Layer 5 of a small transformer language model trained on English Wikipedia (10 layers, counted from 0, width 128).
A neuron adds its activation times its output weights to the MLP's output. To switch it off is to set its activation to zero at one token and run the rest of the model.

Output weights of the MLP neurons that the questions are about. A number n stands for n times 0.001.
n165: 84 -50 69 -12 329 35 -5 -234 -101 -43 319 -107 -88 268 -235 66 -55 93 43 66 -58 113 -154 -54 -191 103 -290 -257 -136 102 -37 -54 -131 -88 -278 -78 -21 145 63 61 -72 -65 -22 -282 -18 -58 -77 -135 -174 -13 91 -98 151 164 98 53 157 -44 -297 -49 -242 66 -35 263 -87 -218 161 155 -189 -81 -54 28 103 -126 -70 -96 -38 61 31 152 -119 50 -117 -115 100 -44 -67 -227 -98 -26 158 54 200 21 -171 48 123 -122 -219 -8 127 205 -8 -148 17 130 -95 99 241 128 -181 53 -34 -29 0 148 79 130 -300 -180 62 34 -206 -207 304 -136 345 13
n175: -148 148 49 -195 -179 83 -47 -147 84 -112 -63 -104 -110 -161 118 38 183 68 155 -85 242 30 95 -77 -72 -13 222 121 -13 290 50 -77 -51 173 18 87 -234 -205 109 -152 60 -205 -66 -325 -231 -143 -138 -321 184 171 -104 124 260 -98 -182 -16 -120 -238 -115 103 277 -137 -53 -179 -101 -278 207 17 141 260 47 -8 17 62 -50 -12 102 33 13 9 285 -42 34 -34 146 -73 21 13 48 -65 -31 116 -94 88 -293 -61 84 102 108 -81 -96 -163 90 -133 124 81 148 -33 31 -69 -43 124 -30 -8 -170 145 300 -353 89 261 13 68 115 83 -142 -132 78 344
n186: -78 -65 -142 217 132 101 -9 39 -13 -121 -8 274 -246 -119 -204 101 21 -41 192 69 105 147 -188 136 96 0 -194 142 116 -47 -337 118 90 41 4 -16 4 246 -267 123 -91 -122 -4 -99 21 98 46 157 50 -144 -40 -36 29 -226 -92 243 37 72 26 -69 108 -120 -30 -80 -225 96 -55 164 -88 26 90 133 16 -157 -60 23 124 183 206 -237 -116 211 -61 -87 124 -28 -148 12 -38 13 184 205 -137 -122 190 -127 26 34 -71 152 -88 -200 40 17 -173 -419 4 208 205 -91 8 -145 223 -45 188 -62 149 -144 60 120 20 -78 99 318 -80 17 320 0
n236: -57 43 -217 0 -35 28 -13 101 -194 -71 -65 153 120 -35 -294 -122 -90 51 59 -274 141 255 -24 -204 99 -20 65 19 330 98 -19 -75 53 31 120 8 -92 -38 112 128 55 124 100 53 -260 -58 -150 -85 125 -124 -34 -215 -16 -272 34 143 -55 -48 20 -159 -146 101 56 40 -189 -148 -44 -314 98 -88 -139 -159 -99 16 -69 -129 -51 143 12 145 -20 127 -104 -142 -8 -82 -51 -95 122 -79 105 95 24 123 -128 -288 -101 -262 -11 -183 154 20 37 -192 211 -78 -8 27 202 98 4 154 -256 -97 -190 227 -34 -224 81 219 61 -86 167 42 75 210 28 52
n248: 120 -16 -43 178 251 -17 9 -178 307 -136 -87 216 -73 -137 76 -71 -203 158 0 272 183 101 304 134 107 41 12 -247 172 187 -48 -212 118 -76 -129 -59 119 -24 73 90 126 71 -46 51 -72 76 123 75 -114 -13 24 59 -120 -170 334 122 86 -109 143 98 51 169 42 245 -80 -146 59 0 201 217 -226 85 -32 -46 258 -15 -138 -141 13 -25 -204 48 -40 414 -204 -124 -85 -119 -90 161 80 -20 110 56 8 195 -122 38 0 260 43 -168 144 -81 61 -121 -219 79 131 -33 109 -105 -28 8 87 65 95 -207 -68 -72 167 49 -73 115 -91 -101 -79 -79
n270: 170 -137 26 -27 -47 36 126 -143 102 -16 27 -33 -82 -55 -55 -77 24 -75 -40 -140 -31 -66 283 -46 4 8 -143 -228 -28 -33 171 -84 100 94 75 177 108 -158 -67 201 201 -8 137 333 61 -260 36 0 -166 -28 103 -228 156 -71 198 -8 -146 -37 -102 -256 363 -49 40 -76 -102 249 -130 84 -19 -42 -61 -60 -130 16 196 52 142 61 -45 81 115 -23 250 219 -63 -165 -232 -54 36 -128 -65 196 91 70 -92 -93 41 -183 286 -4 101 -151 19 -39 260 180 44 245 -106 -67 -63 -163 145 -106 73 -103 223 8 -45 25 39 -90 -200 58 -89 163 169 197
n329: -313 84 -35 -55 92 54 27 -131 -17 -126 -102 38 -64 -20 -140 -201 366 28 -37 -21 154 -24 -195 -77 -131 185 51 -150 61 -244 190 197 -40 4 -188 16 95 67 43 120 -229 -185 140 50 -4 171 20 -75 -121 236 125 -128 -254 68 27 -202 -53 -203 -75 -97 40 -180 190 -95 199 -4 108 4 4 -30 -92 -206 -133 50 -90 -23 237 167 100 108 214 -123 -40 16 -65 -35 221 71 212 37 -4 -24 -142 123 113 103 84 79 -175 0 -276 121 -62 161 326 160 -70 106 171 170 -116 -183 74 24 35 109 142 -226 122 -225 -16 52 -52 63 -22 -25 238 197
n330: -238 122 -61 201 -87 240 -9 -175 -66 -161 101 -30 123 -79 130 148 -72 207 105 -67 175 8 -52 -365 -155 49 97 -180 -216 -33 -157 4 58 75 72 43 -47 -179 34 -150 -4 57 -61 -104 -347 -121 181 -86 76 -16 -62 115 -4 -55 -158 -42 -32 -41 70 -158 471 -235 151 -146 21 -46 250 235 -112 85 47 -181 124 -107 -105 -38 -87 150 -12 0 179 137 -35 12 153 -30 -60 -117 101 73 62 -256 128 -66 34 -94 -83 -21 -105 -151 -166 -94 115 -179 -171 40 -4 174 322 84 -111 45 -160 115 -62 -139 31 -169 -149 66 121 -214 -91 -140 -9 218 -20 12
n386: 107 71 210 -284 -17 91 -33 -125 35 -9 112 -79 97 -88 -8 -429 -198 97 -120 93 -244 -13 -73 23 -200 -146 124 -66 25 106 67 -76 -69 -84 -81 -82 91 -17 -36 20 -397 112 -56 339 -75 133 175 -9 -140 -17 -136 -45 69 210 114 -236 -182 -87 -9 -106 21 -22 87 160 -39 111 -148 280 -8 -9 -42 -56 -62 -196 -103 44 148 -183 -242 -109 207 25 -247 -72 213 210 -122 223 -4 77 -66 -185 25 -116 127 91 176 249 -138 -13 -172 -39 130 241 72 63 249 -135 202 -51 -63 -118 15 21 -8 -131 264 157 62 -118 -128 172 164 -62 -226 -39 -177 39
n463: 64 65 328 32 171 -8 -45 -70 59 -8 148 229 -57 12 -53 -303 12 147 -79 -26 336 -170 4 44 -4 125 -112 213 107 162 28 0 -153 -8 17 -179 -84 -88 351 59 98 42 -71 226 212 93 54 -8 -41 -281 -16 39 -91 106 32 -8 -103 101 -190 346 97 -64 -75 0 -152 -32 -110 162 -28 -44 217 252 24 84 84 -97 25 8 255 -13 21 217 -101 -87 -188 -175 -65 100 -178 54 -144 147 45 237 -211 -54 55 266 -41 24 52 59 -8 389 163 -20 96 -12 -4 -234 77 -80 118 65 -56 -119 40 104 -43 -144 260 41 -130 164 0 17 150 -87
n509: -133 -4 -20 45 97 30 -42 161 -9 -264 -194 -32 176 -297 -280 -25 -181 105 68 150 99 -71 60 -121 -302 95 29 -54 59 158 -83 63 257 -121 259 135 -149 -111 -107 -37 -223 73 -73 251 70 -129 -94 161 135 134 308 65 30 -13 118 216 89 -109 -35 -75 -105 -109 -220 -4 274 -25 -39 206 192 -216 127 -8 -168 13 49 -243 101 406 171 -17 -123 170 -42 -298 63 24 25 25 -30 68 289 156 -59 0 -16 -65 175 -113 -275 -46 -86 17 65 21 -114 29 -116 -16 153 -59 -101 -118 92 -25 184 110 198 -192 101 -79 -66 50 71 -210 81 157 -26 0
n522: 118 119 34 -148 139 -114 -26 -160 33 40 125 131 -87 115 -67 183 20 -120 -69 -180 -31 -162 267 311 -172 334 259 145 133 254 -145 -268 127 -95 -76 -191 -47 -47 17 -162 256 98 -29 -33 220 -106 -279 -54 40 78 268 89 -53 -84 -15 0 100 -107 -157 71 159 29 -66 0 -124 -16 -202 -138 124 -17 -175 148 -8 37 -187 76 -72 39 33 4 255 20 154 169 193 -122 -179 -16 -57 -174 182 66 -16 193 8 -208 -96 33 15 68 -47 -41 15 -112 88 -8 -41 -19 -141 -52 -151 157 345 40 124 -124 137 -30 -4 182 31 -92 60 20 103 -211 184 171
n545: -91 33 -118 16 -21 169 -14 -63 -68 83 149 8 49 8 -61 121 21 54 -104 125 4 294 192 119 122 151 113 -4 95 185 24 206 -128 -114 -66 225 -198 -28 -354 108 12 -42 89 4 60 138 21 -140 -186 -89 173 56 -373 -123 -16 -68 141 38 43 4 67 -13 25 101 -72 8 -51 118 -88 225 113 31 -12 -136 -117 152 -82 -68 51 -21 177 -187 -123 216 -53 -205 -78 32 21 -146 94 173 112 -223 101 13 -77 -149 -142 -144 9 85 -143 -219 -70 -8 -277 -4 210 -394 -140 -329 162 -234 -40 -8 -206 22 267 -120 113 107 177 274 -177 -94 -143 164
n548: -109 -262 133 139 -56 80 -244 -12 345 57 47 113 -189 112 253 -55 -191 260 -13 9 -144 64 -140 60 -119 22 76 17 -39 -95 -90 152 -55 262 -331 131 -64 200 -78 -21 -22 -151 -62 -244 -54 205 176 98 -65 -53 -325 -172 -88 69 63 -50 118 85 -277 95 297 171 -84 -9 -291 46 -340 31 42 83 -87 -8 241 -13 330 -193 91 84 -243 361 -14 124 94 87 -79 8 -173 -72 44 202 49 97 13 -47 212 -93 99 4 16 -13 19 49 71 48 -281 73 -128 307 139 -31 -121 36 75 26 -21 -143 106 78 41 -162 -144 -125 116 72 -232 45 -53 -168
n617: -23 -101 93 -233 -199 168 142 55 -202 81 -165 -141 -71 180 -105 -61 133 -9 108 329 122 -66 94 118 332 9 135 -231 0 74 279 -113 -24 -149 85 160 -91 56 61 188 84 -308 191 65 138 -100 27 -128 -36 77 -43 94 23 -172 -258 -64 281 197 -105 42 -205 184 36 113 183 -112 82 -176 -90 118 73 84 -151 105 9 -243 -137 -64 69 114 -88 144 114 116 19 -245 -181 -13 4 -22 41 147 85 -218 46 123 -60 -248 -76 18 -62 -9 -141 -200 -390 66 -262 -220 -129 -49 0 -18 15 -53 207 27 -282 254 157 212 -234 172 -93 -225 81 -37 109 -271
n627: 43 -69 237 83 -32 -216 49 225 -177 136 234 148 73 -133 12 -198 191 -179 263 -229 -131 36 -78 212 -60 -91 111 -48 41 -267 72 22 -70 -92 -198 -40 485 119 -56 59 8 108 154 -8 127 164 -78 180 -45 -133 8 12 -103 8 -12 43 94 38 117 -204 -127 -101 108 -100 327 16 -67 -33 -35 -117 -178 200 79 59 230 -54 191 67 -63 -67 -81 -56 -64 160 231 39 -93 -52 -99 8 -84 -83 123 104 263 -145 135 -8 -77 16 -4 -172 101 -167 -118 73 -70 -95 223 -217 49 -156 -154 53 -103 -102 56 159 34 -21 -16 247 8 147 -196 -248 -29 -66

Each question names a token from some text and the token that comes next. It shows the activations a of the neurons there, in the order above. A number n stands for n times 0.051.

Then comes g, the gradient of the next token's log-probability with respect to the MLP's output, scaled to length 1. A neuron's effect is roughly proportional to its activation times (output weights . g). A number n stands for n times 0.00074.

"M", then "ot"
a: 0 0 0 0 104 0 11 0 0 0 0 0 0 0 0 76
g: -20 -16 166 -97 -236 -56 -127 -83 -23 40 -133 313 34 18 -57 -57 97 -87 39 -119 19 -73 -141 -346 73 24 -75 65 -28 -69 -72 62 -12 197 90 -10 5 -96 71 140 -87 10 -127 -350 7 -29 284 -119 -91 -90 92 35 -18 -25 -179 76 -85 108 -66 68 -206 -162 -79 2 229 -75 -41 -59 -14 -108 -81 150 -220 -135 144 -102 -118 -14 -4 114 101 -41 57 -71 112 266 -66 -45 68 -95 -79 131 -9 231 188 14 51 -10 27 -210 -60 -157 -286 -39 17 -74 25 41 -15 -81 -152 -121 70 -12 -191 57 -60 264 63 122 -70 87 171 39 18 -70 -52 -133
Which neuron, switched off, raises the next token's probability most? n248

"h", then "old"
a: 1 0 0 0 0 0 0 0 0 0 0 0 0 0 0 262
g: -35 101 65 -36 -70 102 -74 -228 -71 -9 113 120 119 -28 40 102 104 144 97 106 9 149 104 -193 -104 -106 -23 -63 -91 125 138 135 -6 -73 84 -24 9 28 270 -121 -26 -16 -85 2 -51 -9 82 -215 8 -7 61 -71 -8 -186 102 215 -156 -223 42 -216 114 96 171 31 -116 71 -72 74 -138 -72 5 -2 192 84 -130 171 -68 114 -193 -130 94 78 40 12 -195 -131 -57 113 94 2 -271 8 -212 41 181 -36 -117 -57 -67 14 -372 18 -70 73 266 79 175 33 198 182 72 -123 163 -13 -72 90 -191 84 -81 113 230 -95 -73 -80 7 96 33 37
Which neuron, switched off, raises the next token's probability most? n627

"h", then ") "
a: 0 0 0 0 0 0 1 2 23 0 0 0 0 0 0 80
g: -30 -67 49 121 -5 -48 45 321 -112 -81 45 10 90 111 -19 6 15 -46 -45 263 -59 116 -36 -18 31 233 -1 -79 258 288 -56 -25 -131 -55 -60 -164 -85 -144 49 63 201 -45 -162 -27 144 -20 -55 45 207 -11 -257 -103 -59 -53 -113 3 -217 -31 -31 14 30 121 -5 -53 23 -180 80 169 66 305 2 -283 -66 -51 -98 125 -251 146 53 -254 -11 138 -73 -50 280 -57 3 161 32 -87 53 -138 -34 -128 -111 -72 109 157 -127 20 1 64 -134 -54 203 -139 57 1 -156 -44 -22 -9 -23 -2 -35 183 122 113 -98 88 48 77 41 -225 107 -35 -93 11
Which neuron, switched off, raises the next token's probability most? n627

"it ", then "will "
a: 0 18 0 0 0 1 0 0 0 0 0 103 25 0 0 0
g: 61 129 -205 -43 71 -89 15 50 123 -103 -6 65 -98 36 -44 124 1 -165 -33 156 63 -172 110 72 -121 -97 15 7 99 -15 150 192 110 -122 215 -33 -68 48 -174 -21 -108 55 6 70 139 -90 65 -27 24 384 239 107 -117 281 72 -111 221 25 -109 -188 110 31 -83 -107 -132 61 59 54 34 -58 -29 132 -215 109 -88 8 -91 -52 -238 -95 121 -57 -36 -40 -60 188 -58 76 -68 23 201 212 143 128 -85 3 -75 -98 44 77 -12 -38 6 104 -106 0 118 -244 -85 -170 81 18 -84 -42 0 42 110 26 -29 127 55 -202 10 50 283 370 22 -87
Switching off which neuron hurts the next token most? n522

"od", then "d "
a: 0 0 0 10 2 0 0 0 0 0 381 0 0 0 0 16
g: 50 -86 136 -18 -86 182 -3 -221 64 -200 -198 -31 145 -53 -75 100 -132 -60 -160 8 50 233 192 -32 23 -40 240 -21 96 -231 -43 -20 -179 -336 -35 3 -171 110 -91 40 -44 -79 21 98 -11 -88 -120 -89 94 -14 38 -70 4 32 -10 -2 -266 94 -42 -261 -34 -14 -56 -93 61 -99 36 -123 155 176 14 327 -96 129 127 13 109 -130 172 -103 -46 168 163 -38 157 61 -136 -32 113 233 51 73 49 73 -124 80 3 15 -23 88 141 50 152 129 -17 110 77 67 59 73 -78 80 55 -279 96 115 193 115 45 1 -144 -116 157 -123 -74 -5 129 -108
Switching off which neuron hurts the next token most? n509

"k", then "il"
a: 0 0 0 0 0 0 0 0 2 0 23 0 0 0 0 138
g: -156 35 118 -21 -135 42 69 89 93 2 -88 -2 130 -6 -101 40 194 111 21 -109 -199 86 -55 -167 -20 71 -54 25 159 -34 92 147 113 285 -87 100 25 -47 -127 -119 77 -161 5 -57 -129 -145 -7 74 -109 135 75 132 -88 15 50 128 -22 -44 -95 86 -94 107 121 21 39 8 -127 296 -99 -146 -218 -148 78 -56 -23 -219 -120 167 149 -102 163 53 -292 -21 -103 -78 143 -105 147 121 -26 62 -125 -39 159 57 134 333 35 -89 36 -113 18 46 -138 -10 -82 -44 315 215 94 53 41 43 -91 112 -6 -111 95 55 84 35 -245 94 -176 1 32 244
Switching off which neuron hurts the next token most? n627

"N", then "am"
a: 0 0 0 180 0 0 0 0 0 0 5 0 0 0 0 0
g: -110 -114 -82 73 219 -131 12 2 62 -4 145 38 289 108 -83 39 -91 -11 134 26 153 141 253 -221 16 76 -117 113 142 87 -39 175 -177 -138 -176 28 182 20 174 143 -34 -183 116 291 4 85 -105 19 -74 -87 73 -41 239 49 -54 164 -30 -105 12 -138 -59 122 76 -12 43 145 -87 -39 101 198 -239 202 -10 -83 -213 -36 -4 67 -64 -77 -51 33 -147 -70 -112 36 86 -110 14 4 185 215 102 21 -102 -135 -63 -133 -31 -96 173 182 -43 63 -81 207 9 126 62 34 -100 -95 -52 63 170 -119 -75 -22 35 125 -8 226 -55 211 -10 -125 -49 158
Switching off which neuron hurts the next token most? n236

"ti", then "st"
a: 0 0 0 0 0 0 0 0 0 0 0 0 0 209 0 0
g: -105 -125 -135 9 -158 -33 167 49 -14 -15 -105 36 6 82 -24 -41 144 58 106 -113 126 75 -53 -5 69 -138 264 5 -171 -8 7 -160 102 -51 144 -37 95 12 -184 82 279 37 226 -236 -33 55 -151 35 -113 35 -148 91 -144 -306 162 -95 -134 207 68 -117 18 6 -31 -68 45 -90 -54 39 -18 87 -129 -101 37 63 -106 146 -129 -90 135 16 22 -68 63 -74 136 -144 -30 -17 -65 224 -155 410 -70 -251 -191 -71 93 -58 210 -39 98 226 -36 -280 -212 -105 68 118 136 82 -43 -16 1 12 107 -67 -24 -115 94 -53 53 -27 -25 -24 83 20 -97 -10
Switching off which neuron hurts the next token most? n548

"ang", then "er "
a: 0 0 0 0 0 0 0 0 0 0 87 0 0 0 0 0
g: -88 -99 104 -245 -69 31 29 232 29 -151 -225 -114 125 -265 51 -91 82 -112 41 -222 -138 147 93 83 -37 -137 61 -138 27 64 117 213 -49 -13 96 -88 -110 119 68 355 -44 -22 212 39 81 -38 42 3 -46 -85 51 -127 71 -50 173 -164 -74 -250 6 -152 1 -193 180 199 246 74 56 11 54 37 -124 40 -71 107 64 4 45 -60 120 -35 -71 -136 -4 -145 44 263 -20 116 13 104 28 2 116 40 -103 309 185 98 -9 37 104 85 -104 -11 51 312 -48 -117 -46 -93 -106 171 -51 -116 -29 -72 -1 10 -84 73 -88 -52 185 -76 52 -51 -30 -65
Switching off which neuron hurts the next token most? n509

"a ", then "sig"
a: 96 0 0 0 0 4 0 0 0 0 14 0 2 0 0 0
g: -135 35 -72 -18 119 -99 -11 -129 -25 41 205 -82 116 62 20 -119 -63 135 -133 -151 -98 183 48 62 -113 -156 -96 -33 -96 53 67 7 148 81 -30 0 -135 -164 117 90 127 -389 -36 117 74 -305 22 7 -23 215 87 -27 54 142 228 22 53 12 79 -50 -99 -3 -17 -6 -157 106 217 74 33 -48 -268 -145 37 28 15 -73 -209 35 179 -174 -77 181 107 -72 107 104 170 -93 -66 -19 -27 -106 6 -44 70 -82 -216 -20 100 50 54 -188 -47 25 -98 -87 -281 8 -159 -9 -153 60 -47 21 -12 105 -24 34 -78 -74 210 68 15 136 313 49 2 -286
Switching off which neuron hurts the next token most? n165

"y ", then "att"
a: 0 3 0 0 0 0 0 44 0 0 0 0 0 0 0 0
g: 137 38 -9 -253 197 6 185 -14 28 234 101 186 -64 21 -30 -17 31 5 90 3 52 38 -78 101 51 -34 39 36 -63 -43 9 -223 -14 -119 -45 -203 173 187 67 134 275 -5 -34 -50 16 71 117 91 -60 -33 72 40 45 -203 14 260 -58 187 -202 164 -144 52 162 184 29 -171 -128 -48 -80 -87 -236 -113 -43 62 76 -64 208 313 24 -29 -151 -48 -147 148 59 85 -77 -53 126 -5 91 -146 102 6 -222 -108 -54 20 36 264 66 -85 -149 -43 66 78 -10 -252 246 -168 110 -51 41 91 1 29 73 -30 -93 -84 95 230 -68 -100 -99 30 25 -69
Which neuron, switched off, raises the next token's probability most? n330

"as ", then "sh"
a: 0 85 1 0 0 0 0 0 0 0 0 0 0 0 23 0
g: -93 77 -56 51 102 103 93 -105 99 -13 56 -161 -91 312 -3 143 -79 -41 -21 -91 3 -144 -1 -37 -16 -36 122 95 195 -45 176 -55 140 144 304 55 2 -145 -237 -74 272 -39 206 -166 -30 -49 -211 -16 141 -232 -130 -49 77 31 -236 -90 -63 52 -50 -129 -25 -45 -132 44 76 84 -44 -78 -99 -29 98 -8 66 119 4 -204 -55 -83 -9 216 180 17 -25 188 43 -58 -103 119 11 -72 -128 -203 103 95 -53 28 94 -307 -83 -162 -255 -39 -15 46 307 17 227 -25 36 -24 0 94 -93 185 -139 -108 44 -20 118 -12 -124 2 -33 -26 32 41 -49 143
Switching off which neuron hurts the next token most? n175

"on ", then "av"
a: 15 109 0 0 0 0 0 0 0 0 0 0 0 2 122 0
g: 40 145 115 -137 111 -34 124 -218 61 -158 -40 70 36 42 148 -12 -73 158 11 173 -3 -36 59 -18 -69 -147 -162 -51 -10 53 -107 -119 3 -13 58 7 -39 59 151 -111 2 -69 -19 144 16 -218 12 -76 181 -77 -183 60 190 123 -105 45 319 -173 108 -223 14 -105 5 64 225 122 15 -56 -165 -137 -142 -48 5 73 -150 177 73 81 227 -201 -101 -16 -29 80 -129 40 -165 -220 138 -256 42 34 -61 28 188 -63 -27 -38 -159 -46 132 17 -156 -49 296 -148 136 177 157 -29 107 186 21 108 41 -79 13 -73 -243 -100 28 7 219 -31 128 3 -31 -66
Which neuron, switched off, raises the next token's probability most? n617

"ed ", then "with "
a: 0 30 0 0 0 0 0 0 0 0 0 0 0 0 0 0
g: 124 -122 -71 -52 199 196 19 -39 79 -73 -6 -61 -66 41 -42 56 -125 107 16 110 90 277 50 119 182 -53 -33 83 109 -9 7 -54 -213 -66 223 -11 0 -46 39 42 -46 47 133 158 71 64 -71 42 164 -203 -74 -23 127 -32 28 22 -57 -70 223 -246 -62 -250 64 23 158 72 -115 176 44 -82 69 -3 -142 -128 226 -101 -84 -77 -24 -151 -182 280 12 101 -120 -17 -195 30 -64 -8 -258 -55 139 -102 -83 -108 66 -28 -61 -16 -297 59 71 -109 49 33 18 -195 -56 -98 146 -105 -4 46 155 -259 51 60 -21 303 -107 125 -169 -33 7 142 171 -101
Which neuron, switched off, raises the next token's probability most? n175

"As ", then "part "
a: 0 94 0 0 0 0 0 0 0 0 0 48 0 0 5 0
g: 54 -97 12 24 -217 228 219 -76 155 -31 165 -252 -58 -34 219 -111 26 57 -201 31 4 144 -95 65 37 101 -171 -123 -250 104 -172 280 -86 -131 21 51 137 -398 -23 -32 -29 -175 258 -111 -85 49 -20 73 -18 -163 -102 185 -236 -132 56 -18 -79 -280 224 -158 -16 -59 -91 31 -11 -83 -121 2 -169 78 114 -35 121 -74 -134 -34 61 -134 -1 -90 -106 140 -93 -86 74 -5 45 5 -49 82 24 -72 88 -21 153 -146 -46 -96 -97 -134 -26 -120 -168 -13 -100 -145 -10 -15 26 101 32 -103 -22 142 -74 12 -42 -7 -94 -156 -7 23 -25 -134 13 -170 56 39
Which neuron, switched off, raises the next token's probability most? n522

"as", then "e"
a: 0 0 0 0 0 0 0 0 0 0 0 0 0 0 43 0
g: -45 -196 185 -50 -36 25 165 120 -62 94 -60 53 -51 -84 -163 -5 -46 -150 45 -167 -11 -7 -17 92 60 156 76 -16 144 -96 -225 60 51 -69 -164 188 87 46 39 -5 -97 153 -113 18 221 -86 -98 61 -114 117 -24 22 54 -59 -74 -120 40 49 10 193 128 33 106 105 30 -70 155 -72 -134 -34 -80 -174 155 -195 68 200 80 -149 -150 180 182 248 129 9 -24 14 -89 -283 32 312 213 6 193 -27 -51 3 -129 85 -80 146 -95 99 16 165 -29 -7 -14 82 -115 10 -67 -197 14 -281 -125 -135 -48 29 161 94 -142 -151 103 -1 73 -41 312 -27
Switching off which neuron hurts the next token most? n617

"ort ", then "re"
a: 2 26 0 0 0 0 0 0 0 0 0 21 0 3 0 0
g: -175 40 68 -18 -278 80 -94 -33 -32 285 -89 103 -146 -86 27 156 29 190 -73 -91 -44 -17 -162 262 -35 -290 -181 148 23 170 -71 6 82 74 125 -87 -262 -71 -61 265 61 -256 119 132 -80 8 4 104 132 11 -246 60 3 200 -64 -64 -149 60 -90 53 46 -3 122 -23 -251 78 35 -39 -145 166 237 71 21 30 -105 250 0 100 23 -22 103 53 44 -21 219 97 60 49 152 -75 -66 -153 103 -58 21 93 -146 -85 -62 -118 65 -110 -45 78 -66 98 -57 61 -141 -103 9 22 44 -77 -13 -260 145 109 31 1 -13 -77 72 -80 -59 30 164 160
Switching off which neuron hurts the next token most? n175

"ar", then "ah "
a: 0 0 48 0 0 0 0 0 0 0 0 0 2 0 0 0
g: 262 162 209 113 180 24 8 -46 6 54 8 88 199 -83 231 -66 -67 89 -4 -9 196 172 81 59 82 -345 -104 158 -11 -16 67 -13 -263 140 11 49 -5 28 114 -162 -218 -111 15 -193 26 26 19 -22 19 -64 -17 189 -107 41 -76 -107 -32 163 151 151 80 -124 -76 166 107 138 100 180 21 -66 83 61 45 -177 109 -173 -1 -60 -133 4 4 201 159 -121 -149 129 32 -52 -111 -42 90 68 161 37 -63 13 4 30 -143 -107 -7 -7 138 110 168 -335 123 72 -90 -143 -7 -131 150 -41 -135 -81 127 209 243 6 74 21 73 89 55 70 -29 74
Switching off which neuron hurts the next token most? n186

"in ", then "under "
a: 0 0 0 7 1 0 0 0 12 2 69 0 0 0 0 0
g: 25 -87 -107 -195 58 112 -13 5 -99 -231 -174 -78 30 -177 103 29 -49 -38 -31 115 -15 -55 140 5 203 -149 -86 -53 -38 340 -99 -35 -207 -29 172 -30 17 -54 36 -40 78 -15 -71 -62 17 103 22 35 -4 -217 -184 -173 -3 -60 -10 57 93 -146 17 -23 130 12 77 -45 200 -81 -194 280 86 53 57 -70 5 11 36 -127 178 122 154 146 93 61 -131 161 136 52 39 -25 -147 -60 26 -153 9 -214 -165 -54 34 28 73 -132 -7 -250 -304 -122 86 15 59 73 -149 -15 -129 208 -65 209 191 -139 -86 18 -178 -190 -128 -203 -151 -35 -1 42 -129 -130
Switching off which neuron hurts the next token most? n509

"0 ", then "mp"
a: 0 86 0 0 35 0 0 0 207 0 6 0 33 0 0 0
g: 200 -198 221 -38 29 44 -84 46 20 -7 47 -23 33 -112 -179 -157 -282 104 -131 38 97 105 -66 51 -41 -220 106 -78 -223 -54 -181 -38 130 -40 201 10 -178 -10 50 37 19 101 -103 -84 -7 56 -45 42 33 -60 9 22 -57 122 59 143 100 -33 -32 74 -130 -46 -310 164 26 -39 29 -49 -91 -282 154 227 -175 12 53 -179 0 -76 -71 177 -192 7 -73 -116 -151 138 93 -27 68 -39 -76 192 200 0 68 -102 -59 279 11 -56 -149 184 148 146 -69 41 40 -133 186 50 -150 -45 -92 -91 141 -159 23 24 -86 -153 79 195 196 -86 196 -40 2 -6
Switching off which neuron hurts the next token most? n386

"u", then "ti"
a: 0 0 0 0 0 0 0 0 0 0 2 0 0 98 0 0
g: -119 22 -119 204 -63 6 107 -68 -171 23 314 52 -251 -108 17 95 -66 108 138 195 52 81 170 20 -125 -116 2 13 81 37 122 -64 119 86 30 -193 70 7 6 -54 -10 -177 -67 25 -36 24 -29 164 24 118 -143 7 167 -90 185 -45 105 160 -108 128 -25 19 -126 -46 -83 34 -1 -3 -39 104 116 -69 132 -67 98 -31 -41 114 -109 102 24 74 -84 -179 -181 54 -152 113 -33 -61 133 63 317 2 -52 -56 -72 -64 25 128 57 -229 -10 -153 355 -216 48 -105 152 208 -20 -8 16 -45 -97 -186 106 -4 -260 -6 41 36 -119 -92 -247 312 52 -21
Switching off which neuron hurts the next token most? n548

"ul", then "t "
a: 0 0 0 0 0 0 0 0 0 0 0 0 0 0 135 0
g: 33 -145 114 243 36 70 28 39 28 204 116 265 175 -195 -49 13 46 114 105 -53 11 2 83 181 106 179 -222 2 11 111 -64 94 -123 -20 -102 76 91 13 188 87 -87 -122 60 18 110 39 -200 -43 244 294 97 271 115 47 120 -86 -9 134 39 -122 -109 -41 -63 11 169 52 -88 -128 73 -139 80 -4 -139 -113 128 38 -163 -4 132 -311 -171 53 43 -9 51 -184 35 86 -77 63 132 -137 -63 57 -108 -7 -216 2 -62 -19 110 229 -148 -174 -51 -18 -139 -118 -32 -185 35 2 -94 -122 53 -88 65 -149 120 97 -272 65 38 46 50 -159 -5 -44
Switching off which neuron hurts the next token most? n617

"her ", then "fe"
a: 0 0 27 0 0 0 0 0 0 0 75 0 0 2 0 0
g: 119 -65 -51 -28 188 -162 91 -136 -64 76 118 91 -146 -32 7 -61 -51 -68 153 77 68 -320 53 248 -204 -69 109 -151 -61 163 38 -78 -11 -82 263 -128 16 36 39 -120 -139 60 -83 -22 318 83 97 -68 88 91 241 -77 17 221 149 -39 41 -29 44 -158 -24 -54 -152 72 37 94 -44 -142 -184 -53 40 -141 -143 21 118 215 -82 -75 29 184 199 -92 -102 -196 -70 -24 49 96 -9 -200 92 37 231 80 -72 13 -94 10 -128 113 -154 -101 17 80 144 4 58 12 62 135 54 63 -41 63 68 -171 98 -111 -175 273 -189 -100 -1 -155 -36 101 -108 -126
Switching off which neuron hurts the next token most? n509

"Ed", then "ited "
a: 0 0 0 0 0 0 18 0 0 0 0 0 0 0 0 0
g: -287 120 52 -81 -104 18 24 -130 -123 -50 -163 -2 144 -126 129 -137 -39 -130 -198 175 13 -69 -77 -49 46 27 -62 220 -49 -32 -163 -96 -34 -78 -158 -108 51 -26 80 -36 35 69 214 -15 -187 -50 210 9 22 39 48 42 -4 195 90 95 -27 -162 -65 427 -82 -178 60 9 48 -147 -52 36 59 -16 21 -17 -99 164 67 -4 -37 -28 8 -235 -63 -278 -145 -101 45 -82 -112 340 -95 21 -290 27 -203 -99 10 139 -133 -108 -78 32 -221 65 135 -72 -73 97 -45 88 -5 197 -54 48 108 98 -32 -82 -19 78 139 -63 120 -170 -34 139 32 -1 89 -127
Switching off which neuron hurts the next token most? n329